Layer 11 of a small transformer language model trained on English Wikipedia (14 layers, counted from 0, width 64).
A neuron adds its activation times its output weights to the MLP's output. To switch it off is to set its activation to zero at one token and run the rest of the model.

Output weights of the MLP neurons that the questions are about. A number n stands for n times 0.0015.
n23: 171 -30 102 44 -27 13 102 -40 34 -81 -65 -176 -108 -70 -14 -68 -57 82 47 -25 -55 -99 -196 116 -89 33 -98 40 -8 -72 -97 24 -12 -162 21 -16 26 19 24 40 52 -75 -61 58 32 230 -75 -103 -30 20 -57 26 25 209 12 -73 27 -38 10 18 47 -106 -50 31
n27: 187 -23 77 86 152 -222 48 117 -117 208 -50 100 16 -55 -55 3 -158 182 76 47 -219 187 -26 -50 -128 -62 100 -208 -98 -135 23 127 -14 -36 65 -107 42 -33 52 -25 -135 -60 -108 3 -102 -86 -21 12 -87 96 -97 38 -48 -12 20 134 -21 90 -3 22 -119 -91 -39 79
n28: -44 52 -6 152 74 72 -119 -15 38 -75 -51 77 73 -77 4 130 75 38 -11 8 -59 64 21 23 61 99 -20 143 46 96 -45 235 -52 -70 -94 -141 -64 -81 31 -27 56 22 144 -116 -70 102 -131 36 81 -42 7 66 68 206 -52 -112 214 -14 -169 -20 -15 -31 -38 -96
n43: -155 -62 283 -31 1 111 108 -56 30 0 77 84 -99 119 141 -35 -32 179 42 33 -6 -95 -38 -5 -145 -49 19 -101 48 178 -213 -50 124 -35 -64 57 25 -80 -4 -69 15 -53 90 105 123 68 -187 -137 52 129 44 -150 43 -152 43 172 -47 -1 -50 -162 7 50 -101 162
n51: 20 69 -4 -15 -71 75 -5 -139 -7 -17 238 180 74 -39 -134 25 68 137 -69 -163 -100 -147 21 -67 -44 137 -79 46 -54 -76 19 66 -137 31 46 99 84 5 40 104 -18 -7 99 -62 23 38 -64 27 -31 27 9 -155 21 81 -13 9 -243 -65 43 18 -80 -46 -22 -259
n59: -204 3 -18 -24 -158 -249 -40 -45 -29 -165 45 106 104 23 -89 70 -1 140 115 -12 -160 -204 -1 41 -66 -89 -11 -35 -55 -39 -87 -112 -36 -40 155 127 53 -11 -95 160 54 -110 -42 133 -88 -84 1 46 -11 75 -147 199 -55 -97 64 7 -37 74 -128 -134 -76 -23 -26 -16
n83: 99 -95 15 4 -68 -180 31 60 -157 -20 -37 -74 -18 -60 29 -123 -126 53 -89 -8 -5 9 129 36 -82 14 -132 -136 -121 -213 -116 163 -111 -98 125 34 67 -2 -32 41 -126 149 -101 5 -36 -85 50 105 -162 64 125 121 -57 -49 39 67 -26 24 -35 9 3 -62 171 -143
n91: -180 -153 129 29 -68 105 125 -75 -133 45 -79 -39 -70 97 68 110 -94 -127 -18 -35 123 66 -36 -12 -73 -36 41 94 24 -22 -79 132 44 -66 100 -37 89 -7 74 99 5 -74 -35 -27 17 104 -27 -82 127 116 17 -15 169 62 28 3 86 100 5 38 -23 -217 -17 110
n132: -32 124 -54 66 167 106 13 50 -58 -85 48 -124 98 46 18 -52 154 20 31 -88 5 169 68 -69 -121 64 -69 88 37 -50 87 -92 -22 169 -106 76 24 54 153 77 20 -104 41 -138 -6 15 -8 -164 119 132 50 -65 33 3 46 36 -18 -16 26 -111 24 -107 27 63
n136: 21 -71 -60 92 -104 93 -135 -73 12 -65 147 38 -7 -52 -4 -13 84 465 -22 -52 120 90 49 65 -115 -19 384 -1 -125 -102 144 82 27 -312 39 17 68 98 32 -10 -54 241 104 44 15 -6 -110 50 -190 44 43 -138 -50 142 2 -23 123 -29 55 -59 11 -62 162 -61
n182: -67 102 93 180 93 -6 -33 -5 -79 -57 -6 19 84 -51 99 -6 82 -4 29 -5 -95 90 -28 -158 -41 81 129 -112 -76 -253 95 105 -17 54 -3 42 41 34 -115 -123 -147 26 59 -174 76 108 -43 15 72 79 129 -60 -24 28 0 -114 -17 7 -35 -171 85 -86 66 -288
n186: -22 -174 -33 -135 -19 51 2 -154 -36 21 -81 98 -118 -101 70 94 43 29 81 132 67 -28 -12 39 -47 158 -32 46 41 78 -6 79 2 130 150 -96 148 -237 19 -112 41 57 109 51 -32 -145 -3 -108 56 -110 -92 61 -22 112 142 -102 -37 240 -126 67 98 -61 -76 -58
n199: -8 73 119 103 149 -85 -50 -36 -42 262 -214 -153 57 -27 -52 -3 74 45 -31 39 -144 -98 108 156 -59 13 253 -164 55 70 -35 34 151 -180 -86 -269 39 13 38 69 -34 -65 204 -44 55 -66 -69 83 13 -31 -43 -41 33 0 -108 64 44 199 18 156 -62 8 -76 102
n248: -116 -109 244 -79 71 -220 118 75 41 4 -28 -10 163 106 -136 -11 -34 -79 -43 -27 -49 -15 -96 70 14 93 85 -12 -37 -110 64 227 108 26 25 5 -106 142 -1 -54 -12 -94 -110 49 167 -46 -155 94 -41 25 3 -38 -123 66 6 -3 54 169 -139 46 -82 51 -14 -108
n250: -6 -75 1 -16 -152 -18 -88 -105 -18 -18 -211 -15 -110 -55 -156 -92 -73 -251 -6 62 7 -98 31 31 -28 23 -13 -49 51 15 -16 116 -109 -67 6 37 20 107 -87 -40 24 63 16 -137 -45 35 -80 132 -81 -114 99 -99 106 353 -25 -20 -174 23 198 55 -104 4 68 49
n252: 104 157 -34 47 -116 60 -121 109 77 -121 18 36 113 104 215 -42 -65 170 -106 39 -132 113 -155 118 120 81 128 94 -73 -1 -87 -184 -118 -177 53 3 -111 108 159 -177 -43 55 18 -3 13 -9 52 55 -72 87 -230 22 65 -150 -87 13 -83 202 20 -52 80 111 -51 83

Each question names a token from some text and the token that comes next. It shows the activations a of the neurons there, in the order above. A number n stands for n times 0.02.

Then comes g, the gradient of the next token's log-probability with respect to the MLP's output, scaled to length 1. A neuron's effect is roughly proportional to its activation times (output weights . g). A number n stands for n times 0.00092.

"s ", then "and "
a: 9 -118 18 -1 -1 -3 -9 4 4 -33 -5 7 -20 -32 -16 6
g: -216 -101 -90 75 -164 -10 10 38 -43 -211 124 -78 57 103 -55 54 223 -182 1 164 98 -36 -77 153 223 229 -28 38 84 -100 122 -174 -70 -14 -404 -189 -24 114 -139 67 109 -7 253 65 290 189 62 -48 -191 -48 50 79 31 -119 -36 23 111 142 250 -2 188 -42 173 63
Which neuron, switched off, lowers the next token's probability most? n27

"like ", then "Ireland"
a: 17 -5 16 6 51 -7 4 1 0 -39 -12 22 -19 -10 -15 3
g: 69 -60 135 124 -144 -28 109 -131 345 -78 29 214 82 77 116 -54 -29 117 -104 215 88 102 273 43 3 -156 2 210 -1 -219 190 70 -215 182 147 -81 182 50 114 234 -169 -140 66 -3 -163 213 82 35 -124 55 -142 -88 174 -99 28 -42 101 122 139 -121 -258 -61 7 58
Which neuron, switched off, lowers the next token's probability most? n51

"et", then "or"
a: 6 21 10 -7 -10 7 -175 -46 130 -4 14 68 31 -13 34 1
g: -10 138 -38 346 124 -50 -50 71 -24 -376 76 -27 83 17 4 51 29 116 41 -139 47 87 10 -6 -146 -26 -32 -32 -390 -174 43 -89 103 33 330 4 154 104 -117 12 57 -39 214 -31 3 286 41 29 169 62 127 -9 258 12 86 104 78 179 67 -97 240 -89 -196 -4
Which neuron, switched off, lowers the next token's probability most? n132

"ag", then "ad"
a: 72 37 14 -16 -19 1 6 -179 -20 -10 24 -9 14 -7 8 8
g: 54 -32 -96 193 152 1 100 123 146 229 27 -86 -276 -76 80 -100 -16 42 108 -57 -38 -45 -27 213 -49 161 14 -136 -226 74 17 -249 55 -26 -23 95 157 221 -83 -14 -316 -50 -8 49 -30 175 -273 -84 -38 -165 -224 28 157 54 107 4 -355 67 -123 -148 151 217 -34 20
Which two neurons, each switched off alone, lower its probability most, in order? n91, n23

"operator", then "'"
a: 14 7 -6 -8 -27 13 -200 6 3 14 23 132 8 -4 0 -7
g: 5 177 221 57 -9 34 31 -184 -227 174 -201 -84 -75 -65 165 -298 246 56 -162 57 53 -105 -146 127 120 -214 19 128 2 46 -178 -156 79 -45 234 -95 -206 -127 99 -210 214 -122 151 65 -98 122 26 63 108 -73 -88 -147 -120 21 -25 16 227 206 93 76 -39 107 -34 203
Which two neurons, each switched off alone, lower its probability most, in order? n83, n186

"Much ", then "of "
a: 13 4 -2 23 42 -2 13 -3 1 92 6 1 -3 25 -19 143
g: 37 -92 162 227 -23 -51 -75 15 160 -72 -5 155 -97 -166 -121 61 -59 -203 293 79 -231 157 81 -79 29 -89 110 117 348 10 51 -109 -19 -113 -68 334 -348 132 155 -1 112 -44 38 -27 23 -100 -68 -156 3 -62 41 -65 -46 30 -229 139 19 -126 53 95 217 99 -226 -90
Which neuron, switched off, lowers the next token's probability most? n252

"aged ", then "20"
a: 33 46 26 -4 -30 132 -7 0 -18 -11 176 -30 -10 -34 -7 8
g: -243 365 -2 204 102 99 -95 7 15 38 108 -149 -215 -99 87 93 24 136 -1 -11 -59 117 -196 125 -9 -23 -99 -227 -56 -71 -86 48 -66 -358 -84 99 -56 -87 -92 -29 -74 -95 7 -35 -155 -192 293 -27 -192 144 4 62 44 94 164 -144 388 133 -56 -91 49 -55 -50 3
Which neuron, switched off, lowers the next token's probability most? n182

"tice ", then "that "
a: 15 33 29 18 22 -1 0 3 -1 -43 -15 19 -5 -22 -30 5
g: -170 64 124 -13 -83 -47 42 157 251 248 -146 -160 -101 -86 -60 -135 37 12 30 -316 -216 -73 39 -44 119 -22 -68 -84 121 -266 104 -119 115 -123 419 -170 -100 -212 73 59 65 -62 222 56 197 -144 17 27 24 111 -105 -81 -46 -219 6 -12 -2 -82 117 108 -55 163 -174 -45
Which neuron, switched off, raises the next token's probability most? n28

"emp", then "ts "
a: 11 1 22 15 -12 21 5 -26 97 1 13 -20 4 -17 12 -28
g: 248 128 -17 -116 -65 43 30 -7 172 -221 100 78 -53 -34 126 187 172 22 -314 256 -104 39 -115 -180 -127 114 147 -213 -48 -23 60 -104 35 72 170 123 -11 61 17 127 132 275 148 -178 -171 -226 -15 -1 -133 102 -72 28 -125 -112 -97 14 254 93 -248 -42 83 50 118 196
Which neuron, switched off, raises the next token's probability most? n252

"Ver", then "ag"
a: 89 24 27 -26 -13 14 0 9 -5 -9 10 12 -41 -15 14 8
g: 191 17 51 -79 -11 86 84 128 164 -13 47 -97 -124 -176 -128 70 -86 -100 118 -74 -162 -120 -86 108 -118 210 121 167 -373 254 -149 -54 123 -69 -209 71 -151 123 70 214 -253 14 116 10 194 -79 -79 -87 25 41 -118 137 -173 208 222 -84 -92 50 129 -147 131 153 -152 -53
Which neuron, switched off, lowers the next token's probability most? n23

"T", then "ello "
a: 8 8 42 -56 -25 3 18 21 6 -6 13 7 38 -6 9 -15
g: 322 -59 -157 -4 -35 180 143 -227 -184 196 8 -34 81 -50 2 69 133 59 160 -49 81 -66 -80 -375 -137 -21 70 74 189 -10 85 -30 -18 162 46 140 -68 -51 -170 6 156 -129 33 -358 105 -4 -46 -188 -103 116 198 -100 -210 -13 128 96 137 19 -45 37 -57 7 -63 316
Which neuron, switched off, raises the next token's probability most? n43

"192", then "8"
a: 12 15 -6 0 102 -8 13 -9 -10 4 11 46 0 -2 10 -16
g: -263 -161 19 -257 -14 -1 180 90 285 -112 -129 -96 -22 -133 -66 -36 -93 15 58 -113 90 32 -391 -63 137 -146 144 -83 -5 -148 -137 54 87 26 148 -80 72 -33 -75 -124 -39 -148 132 -9 76 -294 129 -324 126 221 151 4 -92 -29 -26 -108 -64 60 -84 -22 86 74 27 278
Which neuron, switched off, raises the next token's probability most? n51

"(", then "aged "
a: 22 -136 3 1 -5 9 6 -4 -17 -24 0 -20 -1 -30 -10 11
g: 84 -227 38 -224 -158 -75 191 58 199 150 81 -159 200 -30 -80 230 57 2 -26 -98 -15 -142 331 83 290 128 61 182 74 -165 8 -124 -46 194 -41 -163 -135 -39 -74 125 4 3 -58 -146 74 -57 79 -46 21 -208 23 -318 -135 -23 -25 87 -175 81 173 -246 44 -86 -23 -100
Which neuron, switched off, lowers the next token's probability most? n27

"as ", then "the "
a: 12 -60 -8 14 13 67 -35 1 3 -53 -35 10 -3 14 -19 -19
g: -3 100 -60 268 35 -253 -110 152 -8 61 -75 9 -161 109 -99 129 137 8 6 19 -195 -9 27 -16 -243 -76 -64 -84 -134 -118 -158 -66 170 125 95 -59 -14 62 76 92 43 -390 -321 158 -128 -10 117 -110 31 190 19 221 -187 -135 -130 -153 103 190 -225 -56 -91 60 -185 -19
Which two neurons, each switched off alone, lower its probability most, in order? n59, n136

"cinem", then "atic "
a: 3 41 0 3 0 -21 -1 5 153 0 21 85 -2 -11 -3 -10
g: -29 -115 5 106 -103 -49 -28 -152 90 129 -118 -6 235 -208 -80 -287 -42 -141 -109 -465 -57 -115 -258 -41 -43 14 21 88 -68 -38 132 2 17 -14 -65 -452 -42 -105 31 87 -87 101 30 -117 188 -93 43 -26 62 183 49 7 -18 -6 -40 77 187 -38 224 -97 48 -136 219 -54
Which neuron, switched off, lowers the next token's probability most? n132

"aux ", then "|"
a: 1 39 15 -8 -8 18 9 -49 28 -24 19 -15 23 1 2 10
g: 59 113 168 -145 28 -68 73 137 -125 -76 -113 37 163 -73 -140 19 249 170 -68 4 39 218 56 -92 -54 -196 -153 -219 -218 -61 52 -126 33 21 -47 15 189 -38 214 322 -109 -101 -71 44 122 -283 -158 -250 58 114 85 -99 166 -7 -77 -142 -30 -95 245 118 280 -9 -67 60
Which neuron, switched off, lowers the next token's probability most? n132

"different ", then "writer"
a: 19 41 2 9 157 -9 0 -14 9 241 28 7 -17 4 0 137
g: 241 18 -75 227 -52 86 138 56 12 92 89 -91 203 -181 -63 -122 111 84 191 -43 67 123 193 43 -75 -17 38 157 120 -211 61 -73 -343 163 142 175 346 38 -55 -113 -118 -210 -55 5 -27 34 76 312 46 88 6 -199 15 2 52 -53 -242 -61 109 -197 109 -88 71 -97
Which neuron, switched off, lowers the next token's probability most? n51

"ick ", then "is "
a: 7 16 11 -2 -15 -3 -3 7 27 16 -111 3 -34 0 -15 21
g: -112 441 160 -9 27 45 84 -78 -285 20 87 21 93 -58 -40 -21 -144 71 1 167 -12 -146 101 -248 192 186 -28 -38 -159 93 31 -104 15 -85 111 -59 57 -142 267 16 294 106 196 -224 -56 79 -24 -128 167 97 -299 -14 91 207 127 -46 2 72 -107 34 -18 -10 -23 129
Which neuron, switched off, raises the next token's probability most? n199

"f ", then "N"
a: 73 26 35 -12 -3 1 -16 -258 12 -27 -33 -3 4 23 9 35
g: 40 74 -207 -73 143 112 -203 186 -155 66 3 53 204 -18 147 -153 81 88 5 149 52 -50 -249 -351 -51 -131 -17 -140 -103 98 5 14 131 -165 71 -49 203 -128 11 -70 26 83 160 -112 4 74 -128 114 105 -214 -49 159 43 -95 -190 -35 -17 388 -91 107 -240 -97 202 -76
Which neuron, switched off, lowers the next token's probability most? n91

"| ", then "Ab"
a: 16 -15 3 -37 -12 22 12 -1 -5 -9 2 0 -9 -95 -13 19
g: -29 163 -215 122 3 -67 -222 238 -178 -28 -29 2 -86 129 44 -92 -56 84 -172 246 23 -88 -342 85 -238 10 -176 -86 -166 142 -62 -160 -232 -4 68 -45 -184 -303 -3 -30 -36 295 18 0 148 171 -96 75 -73 -41 59 18 112 -93 21 -61 -308 -23 -33 -2 -53 6 -82 -162
Which two neurons, each switched off alone, lower its probability most, in order? n248, n252

"have ", then "a "
a: 6 -44 10 6 24 6 9 4 10 -28 11 1 5 17 -13 0
g: 122 44 141 77 85 128 -66 130 -185 -316 9 -62 -99 99 -3 207 85 61 56 168 5 114 315 -81 -8 -7 -45 112 -155 -101 -93 136 -34 187 32 72 -86 186 -131 -161 -101 -315 6 155 -23 -197 115 111 188 -109 -147 258 73 -28 171 102 -124 -2 -192 139 -90 -16 -228 -130
Which neuron, switched off, lowers the next token's probability most? n136

". ", then "He "
a: 12 -84 0 0 3 -6 1 2 -4 -12 11 23 -7 -186 -7 -5
g: 116 163 -279 -156 73 -30 81 -101 -34 -142 -132 -87 227 -9 128 -124 24 -98 22 207 -128 132 -65 202 387 -85 -19 61 179 14 -28 8 308 112 72 303 -62 -129 -27 -102 -216 -46 119 163 17 202 84 227 -85 -100 61 -82 21 20 21 4 -53 -112 137 -188 -134 135 -11 -13
Which neuron, switched off, lowers the next token's probability most? n27

"Av", then "ant"
a: -4 22 32 -24 -5 10 18 -14 13 8 15 49 -7 2 11 -13
g: 80 -30 -102 50 -85 5 144 112 163 131 72 -20 -81 -399 -21 -54 -16 72 -55 146 -88 141 304 -119 200 56 -36 108 -151 -64 109 155 -116 -214 -100 -50 -228 207 -82 11 -63 -160 92 156 270 99 67 25 15 -25 -227 -29 -33 -58 -37 -120 -11 -87 -144 -161 236 118 -311 -44
Which neuron, switched off, raises the next token's probability most? n186

"D", then "N "
a: -11 26 -3 -24 -10 -6 -32 -20 -7 -24 -2 4 -29 -21 3 6
g: -38 17 -206 -16 -44 -176 -97 17 -105 94 -138 157 146 57 -133 -74 40 -151 -158 -51 33 -271 -30 26 158 -159 100 218 265 116 66 73 -224 40 29 64 160 -70 124 -200 135 108 1 -317 -245 41 -20 284 84 -232 205 -37 -85 -16 140 55 -61 117 9 31 83 -50 266 69
Which neuron, switched off, lowers the next token's probability most? n43

"Arab", then "e "
a: 7 10 8 -12 -1 24 2 19 5 7 16 183 28 6 17 -16
g: 128 6 -137 29 51 25 -107 -27 -290 24 17 295 -21 -117 325 -52 -92 -81 56 21 -38 -49 -127 144 75 -40 15 -137 -55 65 -118 -101 36 260 -64 -35 99 -45 -128 -274 -59 -87 -167 -201 9 52 -52 -42 -4 -238 173 81 206 188 23 -193 -324 -33 -203 114 36 47 -209 -194
Which neuron, switched off, lowers the next token's probability most? n186

"u", then "ed"
a: 178 -4 1 -31 -25 7 -1 -177 20 -20 14 -12 6 -5 15 -9
g: 75 -162 -67 273 45 -125 278 104 59 -17 90 -72 -127 -81 99 106 -124 67 -210 -225 -51 98 -122 150 140 45 -57 131 -162 70 48 -243 221 -107 -78 59 10 -35 -321 -165 -12 -54 -31 -16 -239 -95 -60 -220 119 -99 -73 196 143 47 10 -99 -248 -187 -95 -149 141 145 69 89
Which two neurons, each switched off alone, lower its probability most, in order? n23, n91

"Carr", then "as"
a: 118 7 5 -11 -15 6 -6 -36 -1 2 -14 41 0 -10 3 8
g: 28 280 187 -108 75 113 -182 261 193 -229 51 -106 -117 26 -132 283 152 38 -71 42 -98 -80 -337 -251 155 145 -46 -29 -302 -52 -71 -49 141 12 -107 -71 -109 70 -117 -64 -42 34 -51 -111 -44 -2 -24 338 -1 -33 -48 139 159 84 39 -32 117 1 15 63 17 -37 -248 59
Which two neurons, each switched off alone, lower its probability most, in order? n23, n91

"May ", then "198"
a: -1 26 18 18 18 -28 -7 2 0 -15 32 -43 -5 0 17 17
g: 140 -65 39 184 -184 -76 188 63 141 207 21 82 2 55 242 43 -65 -37 91 77 -238 -80 -16 67 -33 126 -48 -12 -93 -248 -108 25 113 257 -135 -37 -53 -191 -101 -134 -11 301 -260 159 -242 71 49 138 -223 -47 81 -88 81 70 -125 140 -189 -252 -71 -66 -144 15 -71 196
Which two neurons, each switched off alone, lower its probability most, in order? n27, n186

"| ", then "Di"
a: 20 -19 -1 -33 -7 27 8 -1 -7 -12 1 0 -11 -89 -15 21
g: -114 107 -124 0 70 -101 -281 -14 -92 75 -17 357 123 59 88 -3 132 -16 -192 -40 -42 59 -255 -60 105 162 -23 206 -130 -83 -142 -55 75 11 9 -3 121 -155 123 -373 -44 330 -40 146 165 254 -17 74 83 287 -88 -102 63 121 -27 -108 97 84 -69 85 116 77 -71 -36
Which neuron, switched off, raises the next token's probability most? n248